Layer 8 of a small transformer language model trained on English Wikipedia (12 layers, counted from 0, width 96). Numbers have three digits each and are written without spaces.
In attention head 0, each number of a token's query is one row of weights dot the token's vector x. The head spreads its attention over the tokens so far by the softmax of query dot key.

Query weights of the head. A number n stands for (n - 500) times 0.00084.
q0: 607534612529287526555521546427354326380437532477504387441610528539426308369330171585583408645556751531529506822381502515439591296487561348501631243391589679616500449503799649425463610392517423463552553456575602427449631449598553335559398511462525476512380365554614533539693381522503571518
q1: 880241328367480450542378634701533498610680449682366435382415456456723435313469133545493691364516609426396328431671496549612495585459635605438383638602315545494678627404369648512601414605363602481502380733369435366526499654562586688461611564466507611636341387450238467320449429540594389619
q2: 654381449644510292282504692537535605553594540760202447321127239426708713486425514544539622264657368421539411482606538441723830579557651819431499590494374412359440911702385754441452801505251511379665205517447435585346591280373470436542857455973304549464651326299218283419256652577545399465
q3: 445485348559676655436383620447660566662518599434619351627430714349639502428470341431571395464457580391430603585517482386549436333292530554612562391433527567339562433356493428542401459512544620364625441443481643408392537356409334433323564792502640405506649539399443801589470636635576465224
q4: 363347531505440470415308635632522479427520569431446512652231435559443526310398468544379550598509471616742511699432380637557377535528633466675853325413442519584537518431574510470272475845431379270537364554495606673381515379664487451574619457376542560484381451426442566459545718359406744565
q5: 470383486388796512391556708430343556733399443349405599368227604680473355524568475548447485560566604283546632568560624591507360472375486505382600574547352523724444597639660678723515413625465527411208396559704359651371525516544609407458615519458691426548260389166499361585557392320515556544
q6: 508539456403544650575400458431469329346460505505665519526439493611491281642616608350522305640262459352412604404351489628453674361653401299413494599542727585694337579479574501523516413610362490508556663523450597571477470520411521528801410439520394627416558341663480642572464510203404556559
q7: 391261611578715660685731464648197386463723605505412529660496435336534475456607476607432421461688672490385508396497528386416338435493600525378422436424559346489519404794457476573564489474637528312560647403271676537468416598371539352678437480382476741434398514537607605478662343585391662302
q8: 286453576416569488646475805412457569468513568588405336430168459522481648465691412441469584459527546729351661576526511641491579419565504288489593345380312249551752688468407538705434551613394535421598506697424488708453489528435473476548627412561485510279413440385374479577728555529490414575
q9: 435624313556484659655821501417336366548546590590575365642521190547304675387668400402449372575544504831420490308537596620683618554731229289529439492250562213605381450756492409532471619664483329321337587576487357572475510425617428450598544468322506617388537725599488546404619465412326597468
q10: 478584409535384539343461530527504688359380552437695388585523322284525357524338630368422502547498558610347580197478375548439462505642466221482412245483517442548270425636475165442586401598624458485627554465494528625635535500656344556594404715711558558816472528620573703546508215445570722546
q11: 354376585439430472419449536467265324399463503457598484420423391589621451580617596344563468374598714411504392412414652255732375612576490456523458551461605474469472520212291681427559644447343572806668549552759500396485524423586712613518523406537512360608518403486292449662718634497501433484
q12: 304536482497620554545441545593547628805712644505294427587172478561616452286519427467456681398537589388424553453660489607509656681701633725306473642225311351539548755669473505576405514560407592462580415525582420544398588384636427656345778439404337198521418478185176390568450515571359330419
q13: 390686449520572375319308506335418440472517493696493571391586340452638439651682612474512216508500583556486902585689548553517675517453472602420535345402228414285538359750747464509457394532440593398504453606504671499543406347457554395392615618372588536598401407442542475470494515437738363412
q14: 526536619448505708531358559269385555366730436429443492609493399578316736541363507629568353414446605717167606570527463500604456406451612456503501441533484515488514518560400522514432568586586472339335551425547418563512454476552588803448418441503529553528500490574663536642592526585476296408
q15: 625266410519607613401692576579585520415427451538450450509307739567439491427516550470351638548443464567444621745631486160497440562294457386473545463395440615401617508401736653673560461495371541607681490289677531361474556405634734533377407462418650520671566479247457561584383583567283341622
q16: 513259588697440537476509390464676594520377453717235466353387591533725463588329400380478576325777523357634469622704532626728468433537640649406720642306571463344416554408508678312501451259364610577648318613337655593549426440481446709405543144678372505243434443300608393519567660674388524402
q17: 462254390520644428319474554508683434532559522522421797208687326404395595427511552546536638610663409227520298482638587293669679669392778484478532536475391645424523694538311644507531664381516544528622432506422539496520467464370380561377554638648400464518547368247345291492607690624632420541
q18: 644579642595525357347476611609644419474586610495362462736335301520579448401343325604564316409350634482718289470592522454473460826476571373577555509384600448554405619385419497283635629561367566556595244406405595574412405353292543412483660514568609679652652255600540573442436573530366603528
q19: 375356514613524484424512627587566480488368283532398382571371716517413471400379237586595425482554716513384463359492529720507390499488389332448390647465327637417323689562559504368538748521553349474519638545692664528326404471646651278276463481530564438478665635643667479584620559653383637447
q20: 349476733563422655409577443465515452288510430422739552695599535328601516552501558434562380603745367511451430583458644794537524368495314476466475360584621503491527225407238425565588535499490434581237520536315491581400379479650437451584438442465499447481559691750635494472364608627318476293
q21: 418423414476373393407462550735616528634508590528398495509478485554678603467489432532563536439475450424435669586421505443709369593423535610610388440463438590458232549625510612568404525442449638568374466574409469559518296288434413519401537595486457529571559565644467421370354522584444570570
q22: 463419478462468774448479457757487676672359439061635494635423652436571348582474726462617589544492522554414284617636499518624354613440346548338396502297554483491478386431448382345636617491477505735684419700532655461358575504426505529552565532524558494453746430448321334468368577472511486505
q23: 547410571517530671412528413479290315376383649408394544430649524613572691618648459539579483613629455416455612419451520545229527534471551577637413502394489762388531617576569590716423583361439498282593440433530599455606529495571433533365517612572562449499362489323433513597451481481267334519
q24: 622665514429603584574698318245514314446338368242799610570790541531365595576428904191333705691180531538426424424356477393319443514707408656672244365601776656382293094469703308247705510381523458650469602371458475725632211521545442612687564351505569525707681728656697797332428210240728449317
q25: 412322792589579357531574462475524399407417649543719417429502366342557710442316686556361422584586514542572534655456446621469683523544326649638503394405529351468601084254455518189510529520575446561318485445498452607546454521492586589413600530674468650384318310831479364637547387616515661593
q26: 497322602426488353435595517502457765648705430529394626319364546639537415505412421411554656390717551286766467731700415589518525676417392731514409694706262715475636573493253557625434587474593681374561464481461655538523497446520506711402555397404351496236237442379456236444414627493482444388
q27: 411774399819687462561525502422453220321653615646589667499472415438291477586397177277388356694462475726504632648378338578407424294506389281608376460666370489381349471469465407580538575425670525390431626512614313532649433586657714406581440636407548688695527496673688630372582437478273572559
q28: 383401460416565561634404503444532333441582700635608352525268631522456488623107238724424374501591492633450543696513550535523334316563419439691715403577403490529527526505889553609508470467599379618571378309385637451541380470517545337787309428513534468417321494501431363675430637762486426595
q29: 395629460545580610721366572373467320485578598417439306849410327505520613719636431492572361781449462522504604593406498531478589490305419328400358306582738471388459651491375416694667333568588287492325469596305269605529419528594342448616621597447671432444683362439548610156689312420405644496
q30: 422492377603483734313425422376426538593635323426574560411339563575435607522566346595583629555360548509418452421748814385402704483466363583379665341453442542571495699487536614603268575550655561554461539530332504402578512638517521444592446385528629602324369577442108421431653531504379575537
q31: 566398433504308636416418610510684146524452413507410444554577594229599533486436584433538580372409557416834334476487649389657491450375675465698509409329542575329425490585540557501595374510482711459706489475719586298569632601441566229406388606611427554725675439326473663682134542325604527532

Each question shows a short text with each token's key, already scaled and adjusted for position as the last token sees it. A number n stands for (n - 500) times 0.0022.

Then comes the last token's vector x. A number n stands for (n - 500) times 0.011.

0 " and": 320389580684462310480488416637724483662649500353632380687558537600631449608458418441299596254523
1 " 19": 309371587516301443606608533589738391558656581386558336568535603577646460558389489570347789434328
2 " women": 331322491409459472522584522711782429656517513594395430521488528403536487702418406631377615499291
3 ",": 380351501556481334615489558649715338612627700543430420524541644522575571562410457581340622461318
4 " took": 296413692385478505602469646623676285676759697236568359386454607581432519573431607599383604526201
5 " part": 370373516581446385660583747593674435688573772451551338566416657425566597566564601493456766507230
6 " in": 296459593574513431637630660703728312680711630232563409509483681508467620506453599524340728552313
7 " 54": 393319485588398422662633599604729394677465585513514326491554697506614453527318478618446883537273
8 " events": 349445464484487397547704585764718328738574607514520376564467574479529541562421458581483703565201
x: 408539500533652625376513764559579631414559607459648515400523442463706602391567289437731673632371558416330366459679520485518428592281572552364560514417362556617404466750413622578343475426399694459552317390493583463527467504491406559443495557372671422425444369599272502449386578739522385331
Which token does the last token look at most? 6 " in"

0 " |": 320391579692452299472481395612716480644646495358652391688564549607634447605444432441308592258532
1 " 2": 270397458536290361577535401512760397480606503451491363597615672590699469560468456577412709387361
2 " |": 276349614556409417561682338506665325440481490489461501666500677438564538589368579546456669497382
3 " 5": 294284445509255331627597395502695299340386492502391353590597716471658407589405412635586695469363
4 " |": 328282527579469432582679373524655260319354508502420498618511678402516477623350563540592601514369
5 "\n": 278340405639369320556532415503797334424536614385310444586637730501558417580350428543567621527324
6 "|": 223512536627276303467555318340740345439599582320484563477477706586542476680310589666375711433489
7 " Ten": 263288458525281247537555419577851534503450543457413430432378720494674423849565433563450555371374
8 "nis": 379181460609388241576623497673706533462363510440314529481318648397586474958589315561354527423238
x: 454464484595570502355498570518724482623392608457826632356609477476621512607359409304488777398363484601334399450510571494522499568493494333510415421408359625434357382511483795546486545342288622585486473598548584459732462496302430604370601735518580425544338467476352380496653584636527455323
Which token does the last token look at most? 6 "|"

0 " Poland": 321388585682458311483486400627724484665651490347647396690562538606636445616447418430303594264532
1 " to": 283396617509475502621553596644801375688709517291630429566527617591558460542471482511320685470396
2 " join": 229400509430376501649532637612717337804580660425533289400589596544498492559497573570307621505285
3 " Le": 405503496650301425605640596670661523684621609448464278426590659513614444787480493463388535531276
4 "chi": 362391322602369614529621634581616597630499667512367403419621544553557447702495364533395757411398
5 "a": 249397309741393458489579676702562470662645665469394407336604592588539560690466375531293787398426
6 " G": 406421364573339514535509541622641525613602529511468377421664653548558388693566334585327762487357
7 "da": 438294617479474685543754501677651562456582407394365507467500611442500495710482353572375683433429
8 "ń": 441322351541408545531550532673528438598643460479446441393554544446559545623413255620347846507441
x: 174399338371575511420483617606424547619547593645589664379457646582647262442435263371626478512496573290320431448468514443439715529441604512391613574472584581284561602565427618495546479374365422534465641432581573498611650566455439676288623611646642544469508362227473370522610445652375572556
Which token does the last token look at most? 1 " to"

0 " |": 320391579692452299472481395612716480644646495358652391688564549607634447605444432441308592258532
1 " 41": 325272473516296369657585445507763473495487517475528382544596671551701423631428400584421794467353
2 " |": 336372588593449376605624349487648311470466515420544486633533738472598515645370580561441686562319
3 " 2": 310306406480345345630512397503697299389454518468457381568637796517716403589443459615596706497301
4 " |": 295290528553437410592659352537629276384354509488448499605522728426581495618330556526559638536356
5 " 0": 293246288530331375636565377551700271310398500584377334546620701482667412623361383573716696538289
6 " |": 249283479532481490567697342577598279363339498461399499587526702443542473617321562535603640508438
7 " 127": 362193275448388418660588463624646378342206508465361422466520743418662368567346357599642677555391
8 " |": 373344334598536390570605433589576234320240568423452572446517671419481505682309551509532590545399
x: 504407459476443649311302635656610581559536449380718502572478640629529565580363305419623762519337374450563396295584502686631336617375585379518557374562383414398452592594509572571546397484506442795419213405522602508677533479380289467405432496477585454468580648540292440514388628597588488563
Which token does the last token look at most? 0 " |"

0 " all": 316389585680461317475483421636726480667656497350638379687556541595631444606460424436301595256524
1 " in": 265441624510439447609550563696782360686702551278595376552511641543485573543433505523290694467382
2 " shooting": 307376569384427385578526596774751367777610646435496300515553600537516473541457458573349675428243
3 ".": 317521518610402352543585577707688301758648676408431390590493662552506520541378453580314780530396
4 "\n\n": 297465581626464379506530464632697364680667515342533452696502573573526509572426514487268702394415
5 "=": 290435465598314577616613323519657407659659501385439539513440494515655601851234537391140640511426
6 "=": 227452401574242601715580296484715461646545515426354441458373493486645609927179449362168593529432
7 "T": 207505529599325350746519427623743405650547576446347310496452619555675481719355381479400676480462
8 "ime": 237359367575431443672679450606696504581449495453251476624400610523653396560410251405407775332312
x: 470301449574493558512469569771713657737419520471616530443437364678670460525446467480591708577395675478331553198603465415470384477439457533315483538608513441381494317450499611579340702442196576552531405379572589540387518495587508405419341725471570478669618556356349608458497619373522387470
Which token does the last token look at most? 6 "="

0 " |": 320391579692452299472481395612716480644646495358652391688564549607634447605444432441308592258532
1 " North": 313282572528314298614560463644717525552525502433517356554533628560634495692578467579373661466382
2 " Mac": 436268308622354402556640500606658482642459497538418347559598594513524399702580358569373546541287
3 "edo": 379361335511313254643586589582501496570477591438481259467395602498610422679514421586365676542307
4 "nia": 407331226553405320555545539544630535474399561473466411420459485535525441772530282562353686513303
5 " |": 360453389589408320554546457482609337565683628437569484475586601655459626512434596545349650535426
6 "\n\n": 290448569628444368535520428591688379629652543297548483697516593585531519578411516431262661394424
7 "=": 297458480630298532652614325527710421641670502356422540512444516521642617803219469379123631496482
8 "=": 239472391607249590732588302489737460637554521415335439458388504491646622890176413352183584524463
x: 373499546473649548225627789503703554557365372419558563433405539462506488597684532356519714600337487410303590305610558419614424641557451519381461686554513521359187431578611479735412551455487653570594305517472520472570515417595401434374418635514573472495591565406512386447238581554482431519
Which token does the last token look at most? 8 "="

0 " Cup": 317391586685451294474489403633725481655650489346648387694560544608635447607460421437310591246521
1 " Final": 374434490515355343600655483654778441578619537383571392539448557569579565616530450515447667355328
2 " during": 279441522523440397662606552667750262726716545270538349525446528497417654544459593480356662467383
3 " the": 382471576570469444686612603686753347746530540402575301457457617476553549588354633475372757472401
4 " 1981": 414369492623389378726704576688824374624536518454546321485521641453589470507385430515465814467353
5 "–": 381441412629402509825687531632664290631532556485431419486531487475478465636403507529544810565362
6 "82": 349380502598473477770663541674701354698463486471448342491520650523554403500434495592531825423440
7 " season": 306449447498447398681677559745777364658580502472555457526557601520477485622488474579500727533369
8 " at": 272368575491535431647632593697645391677713477262614417431536757652494471566483578479396730683382
x: 332492538581523690302546718541497619531603410635583444387401549449677275404458463517550680666414643437239607325465509513658583611438506627506526720477362452373427465424445564597348492495417628588385302428536499283668395479498440471728502609547477219337504554441369483474457711642569559517
Which token does the last token look at most, and with what share of its attention? 8 " at", with about 70%

0 "ff": 319388588693450308476485406628725486653654497348629382689554539607642442621451413436304599250529
1 " Clark": 408405440552262333624661503589792539655529523478457330441637529499549527700521303604260630318384
2 "son": 420402334616349328587453519506756406626637525497419352368620531479549629744414311620288725354317
3 " =": 341492657553419406550513454533711307645866546236515555486480581615532641669332523449146667423508
4 "\n\n": 306389602614479363682514559530696410568665583371467472721534581537495557505440454435275761457556
5 "English": 230401599605353276720514523598774495570535584412380480542476593460672464631383403528276706424513
6 " rugby": 371332551496413412712494537598780504539589677448430469459529540557616479679492443530337599361355
7 " union": 330345528516473343714511658693721547582611668431495445563469597562665532653533416507371794430325
8 " &": 406375502628541417663518527577640481580572575455460474520480618649666632640476468510281751398408
x: 338444550622421568251512716566465567522419406430472679474365570509674367355606426518398689435429656473392456482603506505487506483424501493449664521556390486392310416634474579507650723536281596650750368511426404472586386531389239557636608695391639398551524481505441329598635553384455315757
Which token does the last token look at most? 3 " ="

0 ".": 318397582686455314473487409628723477660653497356640384689562542602630443603448418443303602260533
1 "\n\n": 280460590634461379518529457617718361663639539320532463700516574573531525569414494456256705383419
2 "Ge": 240537605578439310552551513618642423693609481309484462600385635602569429601473462498261783374332
3 "off": 265448515544290449593561616620586535514612514395328447582361553467697423697658390615314789372484
4 " Clark": 430498516570241404537623565445747501540540433436364399431513482462427477718587334581276599393341
5 "son": 403473434609346325563433567460724374619675437459395424388518495456513619752443333632256768404304
6 " extended": 282583649414434408624447586507720253637803569206617475367323602557446622579539602484226684428355
7 " his": 344451643530364417562603608688742282725567573376501328409418555471537616527355549458217664440363
8 " record": 252393630505407318586633586737807341621702553544476452562425576528486562541509534567374721435340
x: 523450693658710477224649598524581599522445587539652393451274370442692440514538492474534667429432569410304433268747582539581545463268589551690501555621298548464403501736403520535398529527347657492598383442561561372575487442423382512433450647452603529405385540495313457383441535686488325570
Which token does the last token look at most? 6 " extended"

0 "a": 316385583694451299473483405632729479653654491355637393692566543603636443611452403439301597251535
1 " |": 262456564633339363538556413515687399569634599415569506561545639619558538575343532538299673451385
2 "  ": 283363485408315444726477488518712427562572552482417296589662708508686387527462532651485699509339
3 "|": 312460431481254463572621503494655349431412665394512461550584748364577454570344689637447579486429
4 "  ": 274338377445310423700508522556703404476391547534376235537651740437667366536408566604582646492363
5 "|": 310476328520308448556625514556630320431328617428477406494579739357538456551271690612500582461477
6 "  ": 274360296473354425679513533587679381481360531557349220483637745432626386521348570600609660482392
7 "|": 315491272538340447547618512588620314437314607442447374461579735374510476555219675617513611448482
8 "\n": 278431303641418333557525486533738392512543601446364365544612727512531456534289501546512648472419
x: 520371374490545633383647592598630605505597508562573535452514617453588370673431390399518649537577437325318467313435552481632362335486633479512414801538424464422434541503405540726464344410395779670561351454398423225586643484398405418547403511481563555539700499454486447390344593680690294564
Which token does the last token look at most? 1 " |"

0 "op": 313386584682451302476484409632723489659648489343635385693555546608635444611460412435301595251523
1 "ata": 228360534631409330561573436688684439532572546420456443594428640594643506742433317491342725475389
2 " (": 338418454651431338537545426496751358558649605407430489625568537672546616538399392521318704429460
3 "/": 345391534533459394586535357490770370525619551538441370715626590660668424483367380668513792400454
4 "pl": 306321587500459432665625418694700534530398577363285227685583719608708411575651320581606680457418
5 "/": 372462350656509493517553394552807458337383547521311298672655565573645433561440285651564685371425
6 ";": 293402531718527436521589370533748429389514616488347330638643736657565547471417422620426588368613
7 " born": 389286593545403420668523499600806389447581550438471386499636635596578433395399330743481649435510
8 " 27": 519378429659423352726500630429723392441498636409520374558671646528560389436449400666479825430366
x: 648524542727781540319467627426668617388415629452448530538300623505509307481465353442607686619443698412450450464481391457648460517374656363299647432390492504339455666516404468413475613359488510408492387519384429508684595283376335312502578634638662479421662573468373482552521466730543464658
Which token does the last token look at most? 3 "/"

0 "|": 319396580690447302470485398612725477647647492352646390690563547605630443600439432444308599260532
1 "  ": 230402527568311407659502430525814467598589498445413312578547636545658402614423456599436734436377
2 "|": 268502446586221426537627448473727368514489569416511480523473701396554477630322623615364645452452
3 "\n": 261435438638338286564526439492812395550644545419413387598543700502557430578342477535438648466444
4 "|": 188524540657245337470547330313749361488644563368512551485447700550581486676339591634371722435484
5 " 1920": 309358571572321220668586440497977404522581553418430473485444601489662384674458326671405661425489
6 "–": 370467458654359339758593359478836259525517508434422492502489521497504393779404464568396653457493
7 "19": 356448574559340360806558392555875345548536512389438410435450655572598364738386453642374618406540
8 "36": 325418500577343311724576380542855451536392463492363517435443620484530405806524343640407692442590
x: 559388420730712530170561574507657463531498506508568477361444672314510557461392528426361642577465634247459428457534559524559576518436565585475450578548479521227421585557386544522328468418316602608644454506463486405880576456503487401370415713433598440410598666581156501542465533563658469442
Which token does the last token look at most? 4 "|"

0 " athlet": 319383585671457306488482407631721487668646499346652383685552548600641447618449424431307601262516
1 "es": 155449477573388369620542511703723349705644567387479334618480620543660543707363396558323723448335
2 " won": 236439552453417349578527543620685339681755623331573384457463631530488545585433607578388660511277
3 " medal": 393306536537333336600645530668666436621566616483605406461455730475674545659379528491469739473320
4 "s": 255393461591550441588597548640635382576537560421457404594508666493620548633375587523519725484385
5 " in": 291382592531496420646602549694678397605682533257579436559522757553508605544497646489399735537386
6 " 1992": 394419527568442325656759561678755444643553644441491391616597697530543450501383433607427816455316
7 " as": 270395553632569460652641529701654358732621492346457496593505681504479593595460581573428762556406
8 " independent": 248309515487450535683574626721691543611642665396424498523482688462627542609546551570514745506336
x: 323339520469723696295661632521633584547409575517504552294512379458555581406519289579519469541446669284348619443556670617539417594434374618617482521423373642465464592493443469640455695655357606489578208522462520375453215506279455601574509631534717488491570484411469288569504471611542386488
Which token does the last token look at most? 7 " as"

0 "–": 323394581690451304482488393620726476649644492350641386694566542609636441611446416442301599246531
1 "71": 292383525563360353691630367580847372595501576474465349601545653500654408653399361587377729345472
2 " season": 269455552475437328618589427657822367577570519406575472562566588576467528701483438557393680434353
3 " at": 279374614503585422625603558636701409640681505274600427476550737683503486575469565478365692595439
4 " We": 399361374636308408647633535682635460704516512412384327403590630524662404715432482429399567519325
5 "mb": 326248442534373510579540554606502441532448533505440452485529651596629370649534396434410857418286
6 "ley": 350290337617242381557565527674627417542441481430413432440511581464507453700433280595287665500255
7 " Stadium": 379341379486341255606459423602659452620572474498629393434589680624547557617493372546423766578212
8 ",": 395361422574495347616566434525611381659660520459547363511569794575575573538452491507319756509386
x: 221436454532525583356559641679569645434488356536522550446443606569659287460477504595590590647400680356333452445516559447560719519332689614315552556556167441389378450714447643548526581357319602643583206490393455481551576340539510596650445511497583326537510474550383464438520546634487446535
Which token does the last token look at most, and with what share of its attention? 3 " at", with about 60%

0 "ey": 316386582683445303481486409631728483662645498355631388686565537600633445620442404442305599250526
1 " in": 252430585531434420619521518669782377672715521271594408530535662556468593580434488529260695462412
2 " June": 417327589596327399688630524619807329674621585531558296576628609559468500588395409639379792407378
3 " 2023": 339382474564463423654677531631821360674602605434532368533563606594490425571409500557352828418323
4 " and": 287498428521595430677679606700652358740564514291489424454439626522458604552499656536325790554354
5 " was": 202442630561428411637569581579664253661816557199563425424502636609491507644388619552396654524257
6 " loan": 313256553511456546639550518537637421601636616430511432495561669601621506654503486517514814470268
7 "ed": 276359507527498481692552530537578358572707584220537396445426680614608582621385615494511706458352
8 " to": 308338581500478473695593614608709423649666582278590466471559777570577521650540570499387681600393
x: 385464563661626648329553739475558536612378422401604478363285677494642396361598371603473615442395592358184693478560556577691609608501528684448527603449288516322388528442455498374576625436486634514509375301466542415661401445420381445697518593496577446436394606570345365631380570610517488597
Which token does the last token look at most? 5 " was"

0 " footballer": 313383591678456310486480408634730478670654503347643392688568549602638446616449415438304603246521
1 " who": 311427521535402492599505639679709304795646592418492337430511517505533562623405446563275700452334
2 " played": 240464615413440429625452597630729285731782626360596413375464571537459552615379580572313705451274
3 " in": 330398662491482456651574659673737381715720606302578404504543708537483634557506614541310758509331
4 " the": 454359600589459484686586656687770459726611639434554376496557643499597542569436525532311803526285
5 " 1960s": 391438493550434409703664600753875363685679652437485367570594614502598459496394384617398827495344
6 ",": 311422508573563403666699632785724309737619652448360414483549637527525536508442506551350771531407
7 " 1970s": 324436557424466416623671555728826371647594688442471420505608612551567437570366462637408801513328
8 " and": 329420488439641445702707613796709355673519619284420454441475565555422590536487649593338737591348
x: 331482426516477664256493782561561637474493444526443710345306534438619546399499372574490772680473617464411549346510542480639504523426498481453505731617228480486398632594336487559276560446426579622705344371520491436747340494551395612652433602403426357455488524578382401544502464461619431585
Which token does the last token look at most? 2 " played"

0 " a": 317386595689460311476480419634728471661662495341639385687557543599628447598457426438299599252525
1 " game": 282315511481329338668547480722837436662595565484487365558614542466603484614463366567426708386313
2 " against": 264395527492510473559582628737750352733728597386486348503591642595470511484560533569400614488336
3 " Manchester": 424386528454312314588628669764683517638574610481587298460607572562575406684605458616392664461278
4 " United": 426295419547376474584587581651625516628598630434545436382540441569405521758495506565335708519268
5 " in": 351407568449505468655590612707681338747801583235632392560547621638371578478505600620326798480339
6 " the": 454408572539486455686613608677689391761596617427585314518523603553551544510376560541360856515313
7 " FA": 429348440583336368757707549769759405691464581546429251550667481524556442620448399623510658528262
8 " Youth": 436292202614402517567675501695686497587511530590486407441570539618512452532495458616577685444319
x: 307484716544411587322471423667476596600656560540518450423547367527644475426338222466458656531374635307437550420725666507566493489465503359345608596564538681531441411577458662652304511585385753600671451544423546323448388296363467566466492681320564281482529450465338491498662584528566470520
Which token does the last token look at most, and with what share of its attention? 6 " the", with about 40%

0 "-": 323396582684451305472484394617724486646647497347639394692562546607631445607446426442302596250526
1 "-": 314509525573330424562551365525726485559522626333449469602472647546588449643354436508336741367327
2 "|": 259444533569281484555503368386706399507554593478495422523512714569589589584303552676463697417435
3 "-": 294441389536343342615538391361720439422521569486459384533370690505583381549385487541564747421431
4 "-": 292428429552350369598526343395728453439488577475438363514421726545593403581374451589584716402447
5 "-": 320410440581377435565518338424721465450457607460411366506496751570607435611398412633584674379451
6 "|": 265386447557336480537493383429699401443438611522478368487587768568610546576336551743580661433492
7 "-": 314398321547371341618527392378709439386472576519436357496430722520586364549387456576638722426446
8 "-": 318390355560371380596522358417719458408456594498416345493475749549590390586383420617621707402439
x: 448436502551588626437500506571600619426435578437549361575456582431604487600387445454295639452493626388366549410404563465532363487638630558473610576663497389407310351523401610681357470474484692725651311616376476417655661346396388296528265620480703613659599676353346353406361643610510368566
Which token does the last token look at most? 2 "|"

0 " not": 320395590684465312476491420634730470666662498344638376688560536601627445603457421438306590251529
1 " advance": 281453601435486438642591630707766313709644706292505322539416498576489496586519487543451655475259
2 ")": 263415531638458400552669570701778294608618628448427329607540558577584584608443466441349675458435
3 "\n\n": 254465603617455371514572485637706326662690562275486480682499592594493536558432541447258714423424
4 "Men": 214460523489357350574617501682718500672619474399335490557364602505648488711424435543309706470340
5 "'": 289355597519324457497589521707727271573670573385317541578378440487539564641388428497241639442320
6 "s": 268448521532334436596398557612794372568586436530381405394380532447588544656414444550385606475485
7 " 400": 410378476523354283569538572663833452571443510479425470485435594435659441601503360602359685538329
8 " metres": 316433594481498249567589456765735242587595486395501587561341571451502536659494437563337587498424
x: 448478510454683582267504628617733435521513558433576577447466432503622533479494416365635701427481484428411416370657571541436544413412581485601502461498361454491423433855407713443338534529222615680503251423555667288579525517354498626401528731510584310459386528494357392426482637634480432624
Which token does the last token look at most? 3 "\n\n"

0 " pro": 316386584690460311478486408632730479663660499345640382688559543604634448610454418436303596249528
1 "ne": 275346616616378374621556565680797395599588629422412315606497636458697458681431388596475812365365
2 " |": 267463504720356386477552487494695377552622680435490475519569624660557542565399534528282661476397
3 " 29": 324314440461278389716578476455686397442537530480498358528589727487694443441478505623403776492357
4 " July": 469314605546410439689673468539809270402511501548537438611597664427542458613523449603520713497342
5 " |": 356392524691411399652625454488705325478515522390532436564621698612541368593423634503468674547370
6 "\n\n": 300439551637439360541515420585688379600637530300549482691524604576534504587416516437287649413419
7 "=": 298448469633297540641613318525689413639660501352432546496445528521648613822223491378132627506460
8 "=": 243467383608240596722595297488722457632552516409351443444387514490649624905185432347185582531441
x: 364485556481646541221626780500706557542369371429581555417407538466497497606690512347519716597356487405313595304618568445619427633554451527382467688565521511358190428565614478743411547441499654574577306514461509478569497407608399441363430624515570465490584584414508388441240585553482437518
Which token does the last token look at most, and with what share of its attention? 8 "=", with about 50%

0 " air": 323381585681455306475486411632731477656657497343641382686555544604633446600460421438306602249520
1 " p": 324371617553366336570539476716721345641643623308545301547518631600627502666463438513310766388300
2 "ist": 282344607428542544604678566569641468553519530457523375670365654466642467537562499552411778289250
3 "ol": 374429683538489361618577598649673392479472650311382242621441643590575509673593373693448737398274
4 " |": 301505560666405381481620474517697359526583674385469458560562679668563592563427574569285666496403
5 " 1": 301356480492328400605536452467734289434621539533464323564640693595721511497477533589453765431359
6 " August": 450298639514395400681810454606800256456520458550499429630635594450499493556563420597466685468418
7 " |": 358465485697392424628633489479705344465507533391516415535635655574509353564441595507480676545383
8 "\n": 295420401634360331618513483473792353517644570371372388580662722530603332526415516506547664517339
x: 567409402454673541357631588604695647528521477555560478328459506526639358542412423523470636630566445282221487410482497466605384325486597459438288844498510445442436581490485451595467506459431749701514328423415411311613562548375428447641351595536508556397702374524620387464423640666697369495
Which token does the last token look at most, and with what share of its attention? 7 " |", with about 40%

0 " and": 320389580684462310480488416637724483662649500353632380687558537600631449608458418441299596254523
1 " 1980s": 334439521484409367612645509694867363652609626427497388586551550527534511573375392602376713406414
2 ".": 277511516575488426573647545695709328745607643442425450547481583588468557544383467575345806520475
3 " He": 316511587512457403545560596662672277765674488389456338440422560533527514559452614584312641456283
4 " played": 205442644412440431575457564616726304676787582322589483388400585533475539596436607581276668469239
5 " representative": 248340569458411470608572604673709521661610695514438429461473702484611617677556547542440711546258
6 " level": 378373613482396328567581560750664481494615717459518397523450670587652648738607576552532705537160
7 " rugby": 349315499425483413546632458667708493537545697473433424444524527580570582654516541507385565383290
8 " union": 329337482437476330571579615753669557589583738449510417506481608576634580686584500550426719463245
x: 443469573646609577276573643567359524493491623463590649435535522628661462335425386430573587551403684418354474595716684546593386533419663468560584501468311676448337399649391488505493552461183678431545345438387524390591343394378431680516576673484595410486451472398316391538555657570449254647
Which token does the last token look at most? 4 " played"

0 " BBC": 315382589686451304480488407636733483661658491344642391689564542608633437608457421442301595244523
1 "2": 229441437550325391599609390620750406586601513457355436614514494546619460631430377548253751306372
2 " Fl": 346358503542427307565603433750651437603595452390447430568513645531627519680563336446358777518319
3 "ood": 296352370494439469535609580619552413522571449416332389549340583447553548531543454571353722363332
4 "lit": 373448459467417303676566529583573411567563459349296349495403590411579630665566455459306649538221
5 " Trophy": 352513349441363251559547519647698418531604496471548393493509561493562676656536465512390609335287
6 " Final": 435450426474390334583690473599699403511622481471521394487460585533483700609521578505473642382381
7 " during": 285449502501445409660629561673724269721724532292534353522460537492390676504446618464356658493405
8 " the": 380489549581470445686611615706738355761524565413564303437457606491546568570328636464364753482406
x: 413485738587644544215579755528519629466483433463508435484387601426620496418522406529558598595418674433400599180582459576684613493539418462478420666320413580558357515470371548709357366435389582560687248472522446464731581483532432582619389646386528351466562451501270429476350626571599499419
Which token does the last token look at most? 8 " the"

0 " kick": 323383588679453299471485408634724478663659498347641381688564547600631450599457421443306598247521
1 " and": 306439550521445374616563586697744440689577565361482358552528631463555566531505463564210652473280
2 " was": 274454655496413416626527607570681239639825600244550356454519607577441539574367549582402609484236
3 " book": 291415512557374474550576536560722429609659650505382415559640652535593494562473407606507782360361
4 "ed": 277400528547508488598576588549680326545730621376430332404447650598543627516323540597530698395339
5 " for": 227434597535523478590614641683799356721655635386477364489517663501530595560444570535379730497357
6 " swe": 308356545497415440525605615828681361750508693485379313414522593482592507681477530545374651488311
7 "aring": 220392338467402477512540749839616377730556772427380395365508549485430636461550497571341702482282
8 " at": 338426620472450381585634709753679350715736653304542299438532680564425601503443535535339677626320
x: 465544505614683674229590745470487665421501475461513424474393535405582401511561435433649605541359703545141533267488390532602558629466403572565510718472330372514406489442430536610393510404449724485492348452547515286631536513488428522694546624578539273411427487381523467470412681688473495565
Which token does the last token look at most? 5 " for"